Layer 19 of a small transformer language model trained on English Wikipedia (26 layers, counted from 0, width 128).
Take only the direct path to the model's output, skipping the later layers: a vector added to the residual stream pushes a token's score in proportion to its dot product with that token's output vector.

Output vectors of the tokens that the questions are about. A number n stands for (n - 500) times 0.0072.
" since": 549 523 490 443 469 530 464 478 456 489 491 547 505 542 498 571 514 529 524 493 498 569 422 415 555 494 514 443 441 463 462 545 495 463 414 484 521 539 496 509 487 522 517 533 494 508 527 527 530 495 505 524 434 491 514 509 518 464 488 485 510 480 487 503 475 518 521 517 512 571 578 462 484 491 444 509 530 483 598 483 555 450 562 457 463 492 532 532 480 472 526 508 548 451 470 479 477 454 393 486 464 535 476 516 542 528 507 496 561 491 529 487 484 518 549 516 506 483 486 414 539 535 492 463 486 494 468 533
":": 519 446 510 528 497 495 478 528 505 460 475 459 475 454 500 529 506 529 527 505 520 461 472 419 555 508 500 522 496 489 496 497 431 534 524 496 476 486 525 493 523 461 503 542 553 487 487 570 551 449 444 547 440 487 451 525 501 490 505 507 561 488 538 514 523 469 532 510 469 511 451 523 508 478 537 455 540 478 511 414 546 554 570 523 442 481 461 513 493 458 509 524 523 488 479 512 450 528 499 522 478 485 561 485 484 555 434 447 519 515 485 538 475 516 471 536 514 505 508 527 553 500 448 452 543 443 467 475
"),": 514 534 480 468 520 523 513 554 507 497 441 509 439 492 549 514 451 487 530 475 578 557 457 481 480 487 462 498 466 500 526 480 518 502 446 463 511 495 573 447 512 547 446 516 471 514 567 525 501 461 510 490 436 479 548 459 560 486 486 461 502 453 423 522 526 472 524 520 496 516 509 471 565 465 582 524 556 463 543 487 446 457 527 471 521 529 530 482 536 486 526 468 555 524 521 457 426 533 460 508 488 530 456 502 555 473 512 513 590 558 428 501 429 471 526 483 457 475 461 463 562 457 532 408 497 454 514 542
"'": 458 499 514 486 492 455 535 526 510 471 517 517 448 508 503 545 452 486 467 479 495 506 468 478 437 488 528 469 486 500 477 464 515 459 479 477 492 505 497 507 493 508 524 569 452 535 480 528 524 466 519 542 565 467 511 550 429 521 513 550 489 453 458 508 546 537 507 491 500 487 539 489 422 543 536 525 537 512 515 507 530 483 438 495 564 514 481 530 500 538 505 491 587 469 493 555 438 471 480 507 505 505 496 450 525 488 431 492 510 539 525 432 421 538 497 508 472 484 520 462 480 503 452 532 514 453 448 500
"ous": 495 483 459 460 577 577 513 543 471 491 450 475 509 455 576 594 505 397 518 554 540 503 471 555 460 583 505 473 499 475 516 483 503 511 439 515 517 445 557 584 409 516 490 558 532 502 647 511 538 540 436 538 537 553 493 427 523 532 486 472 450 461 495 422 565 478 473 520 499 492 466 484 561 499 436 454 512 430 536 380 472 409 427 544 483 446 464 510 548 571 525 528 472 474 456 573 449 537 471 544 466 549 457 475 570 506 475 420 547 461 485 517 490 525 459 409 436 447 462 424 484 522 467 458 459 559 481 561
"“": 487 542 571 509 508 513 512 517 547 483 472 543 493 533 566 520 547 444 556 505 473 549 439 462 492 502 445 423 432 505 527 508 536 448 438 509 525 532 437 509 457 536 473 508 466 509 527 494 494 438 455 496 500 416 511 485 454 471 467 449 554 432 511 485 532 489 448 498 538 558 514 520 469 525 516 540 567 535 553 506 506 413 483 501 472 469 484 536 486 490 540 527 568 378 534 485 468 449 448 523 494 510 482 528 533 454 446 549 512 548 491 426 501 461 540 471 444 458 509 473 515 498 421 463 488 514 415 594
" of": 584 464 415 504 474 574 474 473 460 493 440 520 464 542 457 534 497 538 480 452 530 477 496 489 443 513 502 500 467 536 457 489 469 511 469 522 512 544 473 535 525 512 542 466 541 495 487 468 492 508 515 537 492 509 478 528 471 481 505 481 497 428 491 498 518 507 499 488 494 491 536 510 467 494 514 540 523 449 540 476 476 540 541 487 522 513 473 491 451 490 492 520 537 518 478 508 469 525 508 554 468 504 452 490 460 474 519 525 510 441 538 520 451 503 507 513 537 477 506 460 552 450 506 504 502 493 486 527
" (1": 525 542 530 482 534 508 510 507 480 495 510 502 489 532 523 516 452 458 531 492 514 514 455 482 535 501 443 473 462 487 524 565 463 459 546 564 526 469 520 501 476 540 489 590 535 560 512 453 547 518 427 535 496 487 465 435 503 498 483 487 498 489 499 476 469 536 530 497 522 539 532 486 541 507 474 491 502 541 566 417 476 456 507 523 476 500 456 456 486 515 511 511 467 574 527 478 487 556 505 500 488 470 496 508 509 509 506 509 585 510 478 528 416 540 521 490 506 447 461 508 533 467 446 456 530 560 512 549
"Personal": 496 489 480 481 476 550 450 537 499 489 474 579 560 548 587 478 473 522 526 549 507 495 439 497 560 535 522 387 449 492 530 556 510 511 437 475 468 533 432 526 450 516 520 585 447 516 497 556 456 403 437 546 515 415 510 501 486 583 452 476 516 478 414 525 546 475 430 511 500 576 514 543 462 483 570 549 544 553 553 556 520 522 506 540 569 509 551 513 466 491 519 503 484 505 484 545 479 484 457 548 479 504 507 518 564 480 482 501 524 455 539 500 497 502 535 508 520 472 470 435 534 515 513 395 500 587 464 493
"ame": 544 513 537 521 540 463 511 553 437 456 483 442 538 473 548 555 455 515 468 542 492 476 485 502 502 565 440 464 516 467 611 546 588 575 486 511 526 531 486 545 399 420 536 610 429 529 589 504 454 547 419 463 505 510 486 529 470 508 486 483 522 531 470 340 564 552 566 539 505 509 416 522 521 509 536 539 528 508 525 498 468 489 482 571 512 537 531 552 460 473 601 538 481 474 446 504 427 546 414 477 403 522 477 530 526 561 449 511 540 553 436 483 500 531 428 484 490 535 453 483 577 459 447 433 465 444 517 577
"π": 555 527 490 409 477 543 448 521 507 522 507 494 558 436 580 461 529 444 520 485 469 498 447 505 540 546 450 431 517 438 534 523 478 529 443 493 532 581 467 556 428 525 545 546 446 568 549 542 515 537 439 495 495 449 498 433 523 541 451 456 553 483 469 477 631 528 481 580 445 523 490 514 526 506 501 481 519 538 562 529 451 438 469 542 475 527 491 528 550 515 575 529 429 491 514 462 430 483 445 498 486 524 507 564 492 540 495 541 568 511 497 508 484 529 519 527 454 458 439 455 512 525 436 443 493 519 460 544
" death": 549 504 517 431 500 517 535 584 489 511 473 602 554 498 509 470 503 456 449 514 449 525 407 504 553 491 431 536 493 464 571 520 460 562 384 503 482 481 494 529 428 545 473 488 456 561 513 545 489 471 480 481 541 445 493 537 554 567 488 502 470 499 449 452 524 570 561 432 482 563 458 488 568 496 568 450 518 414 557 538 476 479 460 561 467 431 459 515 543 463 568 476 472 463 524 526 474 458 477 542 459 529 470 493 517 505 546 447 616 460 487 481 508 493 521 429 528 475 467 454 457 440 414 456 474 580 509 554
" Record": 522 491 512 466 499 514 490 537 549 469 488 564 502 575 526 565 469 511 548 524 463 507 437 452 522 561 558 418 521 554 494 546 452 530 559 452 516 432 489 530 454 527 464 532 387 479 548 473 514 569 465 494 483 460 486 491 514 569 490 519 555 508 447 456 530 490 465 529 546 549 491 480 519 530 420 529 500 527 510 485 525 467 510 538 556 561 489 505 474 550 500 446 518 488 537 568 425 459 472 507 460 526 486 528 575 540 504 500 646 445 464 470 512 477 503 456 456 496 461 515 504 544 481 438 516 467 419 540
"@": 625 582 485 265 447 520 526 561 502 468 496 520 509 509 663 574 571 374 556 646 425 549 334 494 645 558 361 305 460 449 645 656 504 551 428 494 530 496 438 535 354 543 551 597 323 615 626 626 511 456 273 461 585 444 506 433 576 570 429 293 594 550 365 260 598 582 484 518 531 751 518 436 683 509 511 578 561 523 706 518 462 368 477 615 475 513 502 568 521 449 756 548 510 543 520 456 365 500 349 545 369 541 470 590 563 439 515 442 973 431 477 506 349 485 528 458 465 434 362 539 514 542 469 282 459 567 531 602

Output weights of attention head 2. The head adds the sum of these rows, row i times number i of z. A number n stands for (n - 500) times 0.0063.
o0: 624 611 441 463 514 441 598 505 663 423 588 455 442 703 474 513 428 551 629 637 503 583 476 636 622 501 647 626 417 687 441 587 428 554 635 550 559 557 399 300 505 558 428 557 674 582 330 464 505 401 493 580 521 587 666 588 594 415 501 588 640 397 577 431 472 651 328 454 514 375 649 549 382 458 525 528 616 466 666 641 479 187 531 640 272 549 426 484 599 377 479 585 582 608 629 553 546 613 533 525 577 594 460 367 567 531 436 437 724 537 532 449 266 339 364 666 478 404 525 478 604 352 530 339 376 553 510 249
o1: 807 345 285 574 454 636 470 499 635 420 535 394 466 735 592 530 352 743 384 485 849 646 703 695 511 498 424 465 522 653 585 437 503 550 540 615 535 640 456 272 428 667 511 425 445 438 427 354 362 601 548 444 579 529 695 383 496 480 131 504 320 335 602 302 668 393 555 421 567 662 567 621 378 409 703 354 524 648 584 305 531 323 271 516 519 654 257 230 601 225 438 546 562 559 438 485 423 355 540 320 498 576 622 450 349 479 254 553 436 624 560 262 238 418 583 562 673 515 314 550 526 434 462 565 605 400 516 540
o2: 439 377 366 276 656 470 342 384 588 352 646 348 543 465 387 114 522 347 439 293 452 504 503 476 447 520 468 373 606 365 350 441 630 367 499 804 609 467 465 647 546 536 654 616 402 528 603 501 232 666 466 480 316 560 415 337 583 517 419 605 413 433 350 461 594 685 509 486 609 537 494 658 384 641 450 327 324 491 467 498 454 752 648 650 421 460 575 464 343 436 679 507 226 410 413 541 532 590 608 369 402 450 737 602 404 303 482 413 279 395 533 502 398 407 360 456 348 537 475 706 508 445 526 694 575 299 727 271
o3: 571 414 483 582 355 581 637 558 498 482 612 502 309 549 600 461 527 624 558 465 537 427 436 453 583 430 530 417 545 253 598 502 543 329 297 342 402 448 390 396 545 583 578 565 465 341 576 599 414 514 423 446 399 582 510 597 438 434 553 546 492 510 611 454 481 478 683 361 405 500 576 585 494 604 413 522 538 570 430 570 663 376 569 328 461 524 375 458 514 534 534 577 464 554 296 402 327 556 407 645 437 617 434 597 609 518 449 366 562 376 385 476 560 639 509 728 596 342 524 384 381 408 182 298 519 666 314 581
o4: 164 438 506 448 527 755 520 610 580 497 464 447 441 563 583 378 619 540 392 528 534 487 656 556 500 599 683 468 501 722 515 619 631 539 624 309 429 464 493 590 597 433 542 506 406 436 545 547 567 477 552 344 602 779 569 476 554 438 471 343 521 508 394 492 423 381 759 348 440 282 432 577 646 575 625 470 491 465 321 577 540 181 567 257 502 630 563 496 520 514 364 302 454 551 421 455 419 596 429 397 540 583 624 609 597 498 694 555 470 399 405 469 451 502 624 493 556 514 515 504 555 430 599 478 512 479 621 547
o5: 482 330 430 457 691 424 521 434 560 656 559 512 256 478 377 721 367 539 402 661 473 457 453 294 424 450 487 591 525 656 419 463 642 576 420 336 666 191 638 498 441 509 278 339 349 500 461 675 424 411 466 279 537 365 642 577 424 643 587 416 552 464 443 622 453 549 288 739 471 549 487 517 659 536 496 485 561 620 704 403 532 494 436 447 712 479 515 482 709 546 511 362 564 369 471 300 556 458 566 548 604 431 367 520 671 421 482 400 725 475 218 523 611 553 433 508 674 587 339 310 333 596 519 625 583 602 476 597
o6: 409 718 512 299 486 584 449 666 439 579 331 367 294 350 453 408 440 389 560 388 354 387 470 678 385 465 619 550 521 673 379 395 771 453 503 357 627 483 533 439 639 437 398 520 610 530 708 574 513 469 433 507 542 310 581 515 454 487 347 467 613 495 496 505 580 475 567 508 614 265 537 374 573 610 722 501 631 714 422 515 521 703 487 350 639 321 571 507 428 392 321 356 455 425 422 529 644 433 428 493 610 412 509 308 414 323 511 519 549 462 515 456 435 554 361 355 585 299 554 614 462 516 587 483 503 552 660 396
o7: 521 356 367 531 366 374 467 382 648 341 590 459 440 508 351 548 340 514 346 421 545 529 293 313 360 441 588 440 644 548 508 279 500 297 420 353 596 582 664 392 465 524 447 367 353 338 442 473 465 357 721 392 474 591 287 565 427 463 592 565 418 448 717 422 592 429 446 694 579 285 561 319 377 466 611 618 325 509 317 609 357 368 464 544 514 638 465 378 540 402 573 345 664 303 599 588 712 315 357 641 543 728 552 517 264 374 481 406 576 493 267 470 449 469 419 508 452 478 679 470 629 568 662 466 617 531 574 465
o8: 482 569 509 387 596 623 425 626 602 350 495 337 562 636 452 296 486 436 402 549 329 534 574 452 475 455 450 353 468 352 376 502 742 535 353 708 358 416 467 555 640 361 395 587 343 553 707 421 463 271 527 535 643 514 539 338 507 474 849 294 515 581 607 558 330 530 414 461 370 360 474 500 497 526 502 493 416 552 627 683 635 563 508 567 271 430 562 346 519 484 558 437 508 651 644 391 483 505 569 493 606 519 677 527 511 473 439 628 446 460 532 456 418 458 388 455 511 605 366 533 632 773 631 628 346 469 464 484
o9: 323 411 452 343 301 637 399 427 485 457 455 540 612 781 400 627 505 630 537 529 540 338 420 446 715 346 304 349 545 541 496 542 551 624 449 322 440 540 405 562 485 535 518 326 441 342 603 579 456 514 543 365 541 588 457 409 320 533 879 392 587 575 401 679 424 463 386 588 574 808 580 634 482 467 494 505 483 491 523 446 688 413 498 452 528 609 582 526 478 651 463 634 435 528 521 469 755 348 381 507 400 538 341 727 582 509 343 468 558 470 427 313 628 360 611 453 510 540 342 383 462 461 441 509 563 551 377 454
o10: 465 268 442 396 613 420 323 785 454 500 314 537 643 372 539 327 660 650 518 315 543 473 588 593 464 525 202 548 518 571 599 289 349 513 678 659 311 342 454 799 378 583 534 675 604 430 531 601 612 342 476 689 607 388 368 395 326 561 693 467 653 491 506 380 580 822 445 560 522 595 558 261 501 660 560 468 528 518 399 332 682 764 345 550 553 639 630 632 302 556 455 560 607 606 504 571 504 431 584 568 531 496 513 514 330 398 377 446 182 411 711 509 673 800 246 418 497 173 778 480 518 386 594 237 627 492 361 553
o11: 359 451 354 325 534 388 493 718 497 540 382 572 530 483 365 366 516 498 590 427 480 499 399 480 658 642 615 528 510 462 365 661 481 425 326 483 331 510 448 393 385 365 583 771 355 720 570 644 403 307 310 378 548 598 310 604 616 431 571 326 619 598 452 619 544 249 336 249 637 615 281 521 657 431 655 460 494 620 421 484 530 477 479 757 743 545 297 542 337 463 616 497 564 334 812 529 542 414 349 552 503 464 454 256 386 496 339 520 737 339 647 597 413 529 519 500 504 491 660 373 468 762 496 436 605 477 411 358
o12: 578 377 501 526 333 498 660 430 540 456 567 576 418 591 279 515 581 448 534 341 360 575 475 436 322 533 476 497 444 615 456 529 607 439 506 595 677 745 518 495 602 346 440 563 461 440 239 533 504 433 587 679 507 602 368 695 528 526 827 526 416 449 472 369 729 253 581 589 500 485 525 543 357 451 467 472 358 703 480 422 332 325 619 605 263 443 556 468 414 603 503 437 478 403 472 530 444 481 496 630 538 605 714 542 316 518 376 448 526 597 417 410 700 665 314 334 437 441 497 377 600 518 480 635 300 478 424 486
o13: 650 324 682 492 471 490 575 395 594 531 601 407 382 524 245 562 331 398 239 627 343 398 521 529 524 271 478 503 350 339 441 497 534 592 415 690 432 665 429 510 623 444 683 656 604 643 397 362 452 626 562 582 646 498 521 510 391 648 799 543 525 458 560 456 361 676 385 455 442 323 541 496 587 346 371 495 411 692 390 567 494 460 290 532 397 391 326 599 404 548 412 672 409 491 594 625 697 415 460 511 538 250 595 544 550 392 530 752 634 337 357 400 372 641 599 454 636 543 427 644 489 218 335 588 508 511 449 528
o14: 191 492 531 498 533 676 467 378 480 428 589 524 602 389 524 379 442 573 484 378 411 422 615 389 726 584 329 504 451 573 510 654 504 508 483 601 644 512 331 339 577 614 297 571 709 636 536 387 285 710 511 430 326 343 312 454 513 553 463 558 415 444 537 557 247 602 651 411 461 443 481 521 543 622 455 496 343 525 537 603 627 640 535 400 413 522 201 503 536 387 306 598 550 424 490 514 298 594 617 531 612 363 559 531 392 643 628 528 411 516 456 560 484 531 542 541 328 444 388 537 459 528 512 630 427 569 712 642
o15: 501 448 715 418 607 520 729 597 392 408 373 580 681 510 374 390 603 581 329 202 594 642 385 606 434 453 366 594 476 619 479 447 361 578 609 360 419 385 618 540 809 588 405 451 449 511 559 704 607 463 503 570 458 666 599 266 645 746 436 628 584 475 317 590 558 380 632 707 719 256 410 513 447 519 533 534 422 442 441 324 324 544 486 592 694 223 532 571 415 446 743 405 312 495 538 560 468 555 419 517 431 490 218 488 536 517 485 534 448 462 485 497 521 435 467 437 578 388 497 697 543 420 597 320 540 441 431 505
o16: 545 433 305 539 488 413 318 503 730 401 344 457 405 325 409 446 459 431 537 563 523 537 369 409 445 469 540 318 402 355 534 401 649 598 521 358 521 477 331 715 391 418 659 551 565 401 648 492 447 430 486 418 516 446 453 555 464 405 622 548 464 459 618 427 570 643 638 438 472 535 464 477 624 602 803 406 550 484 527 465 532 652 540 311 341 629 447 532 368 333 555 494 514 478 473 321 221 496 564 531 421 645 422 428 611 370 564 486 357 417 445 332 307 452 362 420 292 276 585 405 554 379 427 264 476 349 464 546
o17: 504 448 335 464 379 551 573 785 421 389 444 720 425 594 361 666 373 442 623 501 686 478 451 257 394 595 292 529 323 632 469 336 469 527 564 399 433 342 707 388 431 736 496 516 312 394 474 571 262 406 693 565 660 465 668 510 702 416 684 458 439 505 512 506 386 377 539 460 508 423 574 429 495 419 586 324 413 356 536 521 513 361 422 386 770 568 577 626 462 509 626 535 568 523 423 329 653 845 414 682 461 544 429 429 617 463 701 368 681 378 372 489 477 401 618 297 762 407 411 318 395 518 637 493 556 378 424 544
o18: 482 500 416 531 548 284 532 429 443 565 314 513 452 312 331 281 410 454 554 175 510 598 760 564 396 542 470 553 786 297 647 316 519 630 605 506 469 596 422 436 431 491 623 630 514 467 401 356 374 569 496 331 310 580 521 488 560 607 441 532 627 586 501 645 540 610 438 570 500 383 260 414 469 707 546 461 542 372 396 407 440 703 567 582 612 661 479 543 503 531 657 382 508 678 617 459 468 456 487 612 284 415 405 500 471 419 401 492 521 594 559 644 497 676 637 488 201 610 395 462 429 424 586 123 475 439 444 422
o19: 702 433 231 393 414 328 493 359 381 526 460 446 326 440 451 710 354 486 448 420 342 518 459 289 426 710 603 667 498 533 430 563 493 379 482 352 556 299 519 642 542 564 507 349 431 568 409 551 437 482 427 446 577 704 629 388 321 546 592 488 651 410 604 375 550 414 413 478 437 408 657 256 547 518 479 584 344 653 662 508 490 423 494 503 606 466 320 507 537 459 572 446 336 416 445 502 426 634 386 508 502 443 511 438 349 495 645 393 464 345 416 515 504 403 332 414 643 434 570 457 414 653 314 655 445 624 503 639
o20: 437 717 606 617 562 339 598 470 520 522 852 463 505 265 569 465 436 579 281 796 407 413 542 501 530 511 520 435 501 542 439 696 525 469 563 383 463 656 415 552 357 366 559 636 598 347 475 473 686 496 560 508 285 378 476 566 453 459 223 667 483 577 488 370 447 456 742 393 594 646 306 617 412 524 584 608 448 482 667 517 594 536 516 344 464 522 492 522 459 359 667 586 327 344 644 558 247 315 617 520 511 248 538 523 484 628 463 479 443 540 346 312 329 457 551 441 659 604 503 529 504 482 170 571 487 398 559 563
o21: 466 467 492 379 369 410 574 570 473 453 538 445 677 676 553 646 584 710 560 476 650 586 708 279 406 429 707 792 502 444 268 462 429 348 362 699 436 463 558 549 660 525 581 386 604 530 487 438 367 540 508 565 545 531 491 339 547 628 564 407 520 635 521 506 650 366 628 435 371 464 539 595 541 532 618 563 578 302 416 484 399 523 542 751 614 623 311 359 575 442 685 443 635 295 624 637 408 446 516 524 595 575 454 558 634 307 437 433 662 387 553 367 578 662 652 737 530 403 811 673 465 642 536 447 429 367 643 672
o22: 548 485 385 631 614 441 518 503 552 470 630 608 424 459 644 582 586 389 417 522 633 490 598 523 328 427 519 512 618 487 445 437 533 412 345 364 402 507 478 376 373 529 395 474 608 653 708 426 511 419 483 259 442 376 355 463 453 675 699 634 489 452 637 450 577 456 624 622 572 546 244 420 383 669 460 662 654 310 364 532 459 695 721 388 461 555 569 597 483 455 690 399 504 649 461 558 258 461 563 465 466 599 404 478 497 643 378 509 463 390 403 731 336 683 420 501 443 528 598 597 559 500 551 449 558 578 437 387
o23: 503 628 352 560 456 459 520 513 445 475 447 514 346 614 530 489 669 509 435 387 588 486 563 508 593 650 549 504 745 430 486 312 770 598 378 428 462 504 668 644 574 319 567 461 395 485 423 465 325 500 704 326 440 513 674 661 600 563 24 696 472 593 499 616 453 266 370 373 572 454 384 616 258 467 637 516 459 468 353 539 598 443 772 255 490 549 804 560 849 579 506 316 504 524 746 365 421 295 232 419 389 453 248 449 460 359 425 524 846 600 527 552 340 626 457 535 472 776 458 722 572 481 457 536 490 404 589 395
o24: 501 452 384 391 503 634 548 417 347 593 524 447 438 577 521 368 541 455 678 554 532 520 432 648 498 458 543 615 411 573 556 356 499 536 521 549 518 502 384 475 363 464 407 453 384 486 457 444 532 522 572 405 393 618 444 505 492 469 319 548 365 493 547 411 531 627 714 594 673 336 561 471 498 675 420 482 512 534 424 412 290 339 666 432 339 211 532 387 545 392 665 514 433 539 493 440 724 464 473 552 317 647 353 566 403 513 549 543 558 453 424 612 454 408 502 663 343 753 343 734 452 159 710 392 390 581 568 604
o25: 480 634 381 550 361 400 534 466 508 603 545 248 504 388 512 394 329 488 654 312 528 467 633 574 396 405 546 390 395 505 468 535 401 574 461 513 704 319 399 553 446 615 511 600 401 559 480 659 380 448 487 476 367 380 613 460 726 499 462 475 415 588 525 747 263 477 522 485 667 864 334 519 593 588 436 561 424 417 526 523 466 705 446 560 565 473 462 582 349 680 333 469 472 559 489 494 521 593 658 618 477 341 499 578 541 549 482 481 388 496 616 519 566 346 618 584 573 384 430 614 581 498 321 619 447 483 410 273
o26: 411 493 483 556 564 790 236 257 375 640 465 437 596 528 437 569 451 509 503 502 473 425 616 599 660 452 576 470 483 375 639 568 676 521 441 565 697 463 827 520 287 460 465 328 702 496 506 653 548 600 523 441 577 485 379 488 628 221 206 468 529 635 433 468 678 399 526 559 383 519 452 512 530 453 562 372 309 644 583 305 486 561 452 472 559 422 415 498 582 452 349 364 546 598 430 552 547 283 548 293 515 780 715 577 573 618 532 501 357 404 643 179 334 484 545 581 462 511 338 787 378 566 336 412 529 468 540 581
o27: 218 369 425 502 523 431 312 362 462 554 478 467 367 273 594 365 587 478 499 520 485 482 349 420 482 503 324 548 424 419 537 506 473 207 449 620 527 507 279 458 529 349 491 625 467 341 670 362 391 596 396 379 612 452 520 408 417 562 459 457 583 613 580 442 435 456 437 409 427 488 299 496 598 588 593 625 366 459 350 546 403 521 585 343 500 413 502 511 542 486 516 662 481 367 545 375 542 435 311 504 585 423 413 512 380 429 537 580 549 455 386 690 573 677 411 421 585 582 406 523 498 578 582 412 520 665 439 391
o28: 572 473 597 501 380 466 680 456 714 684 599 477 629 593 487 602 451 403 575 419 317 432 343 548 539 539 492 433 463 589 529 565 442 497 520 548 653 284 499 308 473 569 345 404 620 504 462 526 581 666 588 574 564 520 578 547 516 530 193 526 352 493 430 513 522 368 562 475 548 216 473 477 386 589 473 659 496 566 454 535 408 624 266 571 464 309 442 581 447 680 419 493 513 357 719 643 652 706 414 726 448 396 532 409 483 475 543 564 581 571 501 385 614 532 551 584 537 391 689 452 210 540 631 632 539 620 649 355
o29: 490 407 559 338 473 297 455 422 418 417 338 628 425 449 425 710 501 316 592 674 724 607 495 351 535 400 544 556 442 385 387 303 492 632 715 531 379 388 534 396 462 404 547 428 567 467 446 531 448 653 584 479 658 588 639 550 735 383 503 434 522 426 563 582 448 380 455 439 396 770 448 418 541 521 478 369 481 418 484 419 416 521 456 568 418 384 274 658 444 542 453 630 505 405 468 245 583 581 434 628 538 615 693 266 477 333 520 436 516 565 418 484 686 526 281 295 630 669 480 647 434 362 533 534 443 586 605 341
o30: 389 455 445 462 525 360 579 442 550 624 527 355 382 684 590 661 373 545 551 820 585 532 787 559 697 470 694 574 563 605 551 577 574 507 508 430 603 557 534 549 592 411 409 277 591 540 458 309 511 527 547 425 435 411 658 575 638 437 556 624 402 626 395 477 542 458 527 509 511 380 458 777 614 463 593 550 429 417 507 563 57 445 611 468 760 494 543 595 477 476 385 501 557 551 641 643 859 601 712 475 605 587 516 457 537 513 441 525 523 468 427 399 502 757 359 550 606 549 524 664 436 504 591 645 544 495 584 432
o31: 618 495 559 370 721 775 479 376 250 319 635 337 530 572 414 503 523 493 314 811 539 571 317 593 409 481 574 525 244 442 422 379 432 561 442 443 404 517 634 424 311 511 546 606 443 627 502 542 472 384 565 507 515 398 679 521 503 525 252 613 390 401 289 374 465 737 442 825 534 648 450 287 490 358 511 554 667 502 615 415 608 497 348 500 591 428 665 537 673 543 498 302 653 664 615 632 579 576 476 487 366 438 425 515 525 414 398 522 400 371 320 497 511 413 639 649 426 470 637 442 466 412 668 665 476 518 523 438

Each question shows a token from some text and the vector z that the head gathered there. A number n stands for (n - 500) times 0.0064.

"l": 439 584 525 467 558 510 390 487 420 451 392 401 480 623 283 579 548 500 540 530 580 468 690 443 583 504 428 516 431 550 640 585
Which of these tokens does it push up most? "ame"

"en": 585 481 431 450 383 514 496 563 463 551 422 520 633 588 489 491 453 520 485 494 571 494 572 459 519 560 482 505 440 484 449 504
Which of these tokens does it push down most? "ous"

"ina": 604 627 292 479 352 587 467 628 384 720 363 347 526 441 434 478 421 576 318 548 482 439 453 515 405 467 527 357 516 574 381 571
Which of these tokens does it push up most? " since"

"na": 485 473 290 587 561 607 358 627 444 483 489 452 711 526 412 436 574 640 825 797 559 722 594 353 544 440 584 385 577 601 662 499
Which of these tokens does it push down most? "Personal"

",": 529 386 454 550 450 526 424 477 513 561 476 467 510 561 433 530 517 550 498 506 460 532 610 423 481 545 526 447 511 503 620 497
Which of these tokens does it push up most? " Record"

" |": 435 472 522 673 416 402 527 539 408 561 577 516 546 356 475 417 537 286 441 493 493 351 591 513 384 572 663 570 475 435 420 606
Which of these tokens does it push up most? "π"

"\n": 476 495 649 532 389 599 458 442 467 473 604 492 579 590 542 516 570 483 512 584 562 502 702 471 463 499 490 580 419 547 389 533
Which two tokens does it push up most, strongest first? "ame", ":"

"s": 629 473 484 527 554 535 484 582 500 632 630 516 530 548 443 527 528 571 419 346 480 466 514 462 512 541 410 474 482 501 564 361
Which of these tokens does it push up most? "Personal"

" Qu": 566 471 455 435 373 505 464 560 481 543 445 534 623 582 504 496 487 502 455 469 531 514 581 448 548 545 461 580 464 463 457 495
Which two tokens does it push up most, strongest first? "“", "@"

" ": 573 509 508 493 454 553 432 435 425 444 567 461 536 564 559 522 516 584 532 469 503 504 559 445 461 558 500 497 539 487 409 504
Which of these tokens does it push up most? " (1"

" on": 546 442 453 511 457 512 441 545 508 524 535 433 584 544 508 451 465 537 447 446 421 537 535 445 476 496 403 526 418 434 448 547
Which three tokens does it push up most, strongest first? " since", "“", " of"

" was": 645 527 510 546 501 460 306 465 476 516 555 420 526 502 442 478 468 557 490 476 468 607 519 459 521 517 498 467 511 460 551 467
Which three tokens does it push up most, strongest first? " of", " (1", " since"

"co": 540 582 462 570 480 655 604 631 527 544 418 387 461 601 457 451 385 519 489 387 521 530 661 402 337 562 453 443 535 399 528 419
Which of these tokens does it push down most? "@"

"vent": 649 517 575 559 559 593 283 515 630 469 475 383 692 636 318 800 604 675 411 771 389 581 589 470 337 358 505 295 439 629 326 506
Which of these tokens does it push up most? "ous"

" follow": 538 595 425 549 363 501 367 441 461 508 522 396 571 526 549 554 658 497 371 374 410 526 518 474 369 463 436 551 489 460 455 432
Which of these tokens does it push up most? "“"

" st": 490 430 503 553 408 569 567 488 541 548 413 526 619 540 442 441 461 549 460 439 486 471 491 439 462 520 529 541 545 448 509 453
Which of these tokens does it push up most? "“"

"d": 612 471 515 531 466 468 457 497 390 548 565 379 644 543 393 453 415 448 535 552 446 451 560 466 570 519 532 436 584 530 531 520
Which of these tokens does it push up most? " of"

"pen": 568 430 500 525 494 471 519 408 457 563 552 548 498 492 521 435 448 480 465 479 496 445 532 419 441 554 480 472 545 515 544 467
Which of these tokens does it push up most? "Personal"

"ve": 589 531 480 557 396 534 391 460 465 483 555 398 504 441 518 565 672 566 363 414 388 471 624 453 279 522 404 463 598 528 415 470
Which of these tokens does it push up most? "“"

"==": 392 467 549 467 427 517 341 478 362 447 608 585 503 611 541 493 494 544 553 461 515 555 603 593 486 501 527 691 426 507 367 537
Which of these tokens does it push up most? "ame"

"-": 526 374 495 486 488 595 500 492 495 547 441 539 562 539 494 429 435 569 390 483 495 455 494 496 493 502 395 485 621 485 518 447
Which of these tokens does it push down most? "ame"

" Po": 536 511 463 461 471 514 449 533 448 522 493 482 639 568 484 486 556 542 549 553 498 590 569 440 498 491 479 516 466 496 497 536
Which of these tokens does it push down most? "Personal"

" p": 637 565 541 534 453 547 373 435 418 499 466 496 545 585 389 525 515 590 448 495 467 504 529 373 534 557 463 522 490 457 470 530
Which two tokens does it push up most, strongest first? "@", " (1"

"our": 574 444 506 481 491 521 449 443 484 570 654 530 548 546 585 490 442 497 525 354 515 448 522 427 447 597 423 497 528 498 462 481
Which of these tokens does it push down most? "),"

" The": 563 496 417 474 361 505 471 579 491 522 457 508 618 572 521 509 488 502 446 504 501 510 586 410 537 581 434 552 425 514 437 536
Which of these tokens does it push up most? "“"

"vo": 529 560 437 414 551 477 483 549 551 605 442 499 733 584 459 540 523 596 513 519 453 590 581 452 479 522 432 533 406 683 477 409
Which two tokens does it push up most, strongest first? " of", "),"

"|---|---|": 391 514 475 756 437 375 523 557 396 562 540 520 581 301 459 388 530 234 417 537 493 263 579 557 376 604 753 571 484 410 400 674
Which of these tokens does it push up most? "π"

" first": 529 421 532 473 513 615 429 470 463 569 537 513 551 479 508 497 482 484 470 448 514 514 578 480 467 502 435 548 491 428 501 415
Which two tokens does it push up most, strongest first? " Record", "Personal"

"leg": 451 568 527 542 611 562 378 561 445 535 487 426 596 619 352 501 464 625 443 568 542 483 546 399 475 456 509 452 568 409 487 565
Which of these tokens does it push up most? "'"

"n": 588 469 347 447 358 447 512 561 492 541 432 491 596 548 472 461 395 495 520 576 590 426 605 463 571 609 457 427 381 559 513 508
Which of these tokens does it push up most? " since"

"ing": 620 411 502 399 471 431 400 470 465 453 458 431 561 598 501 514 458 558 487 487 449 548 494 417 422 511 408 451 398 489 452 586
Which three tokens does it push up most, strongest first? " (1", " of", " since"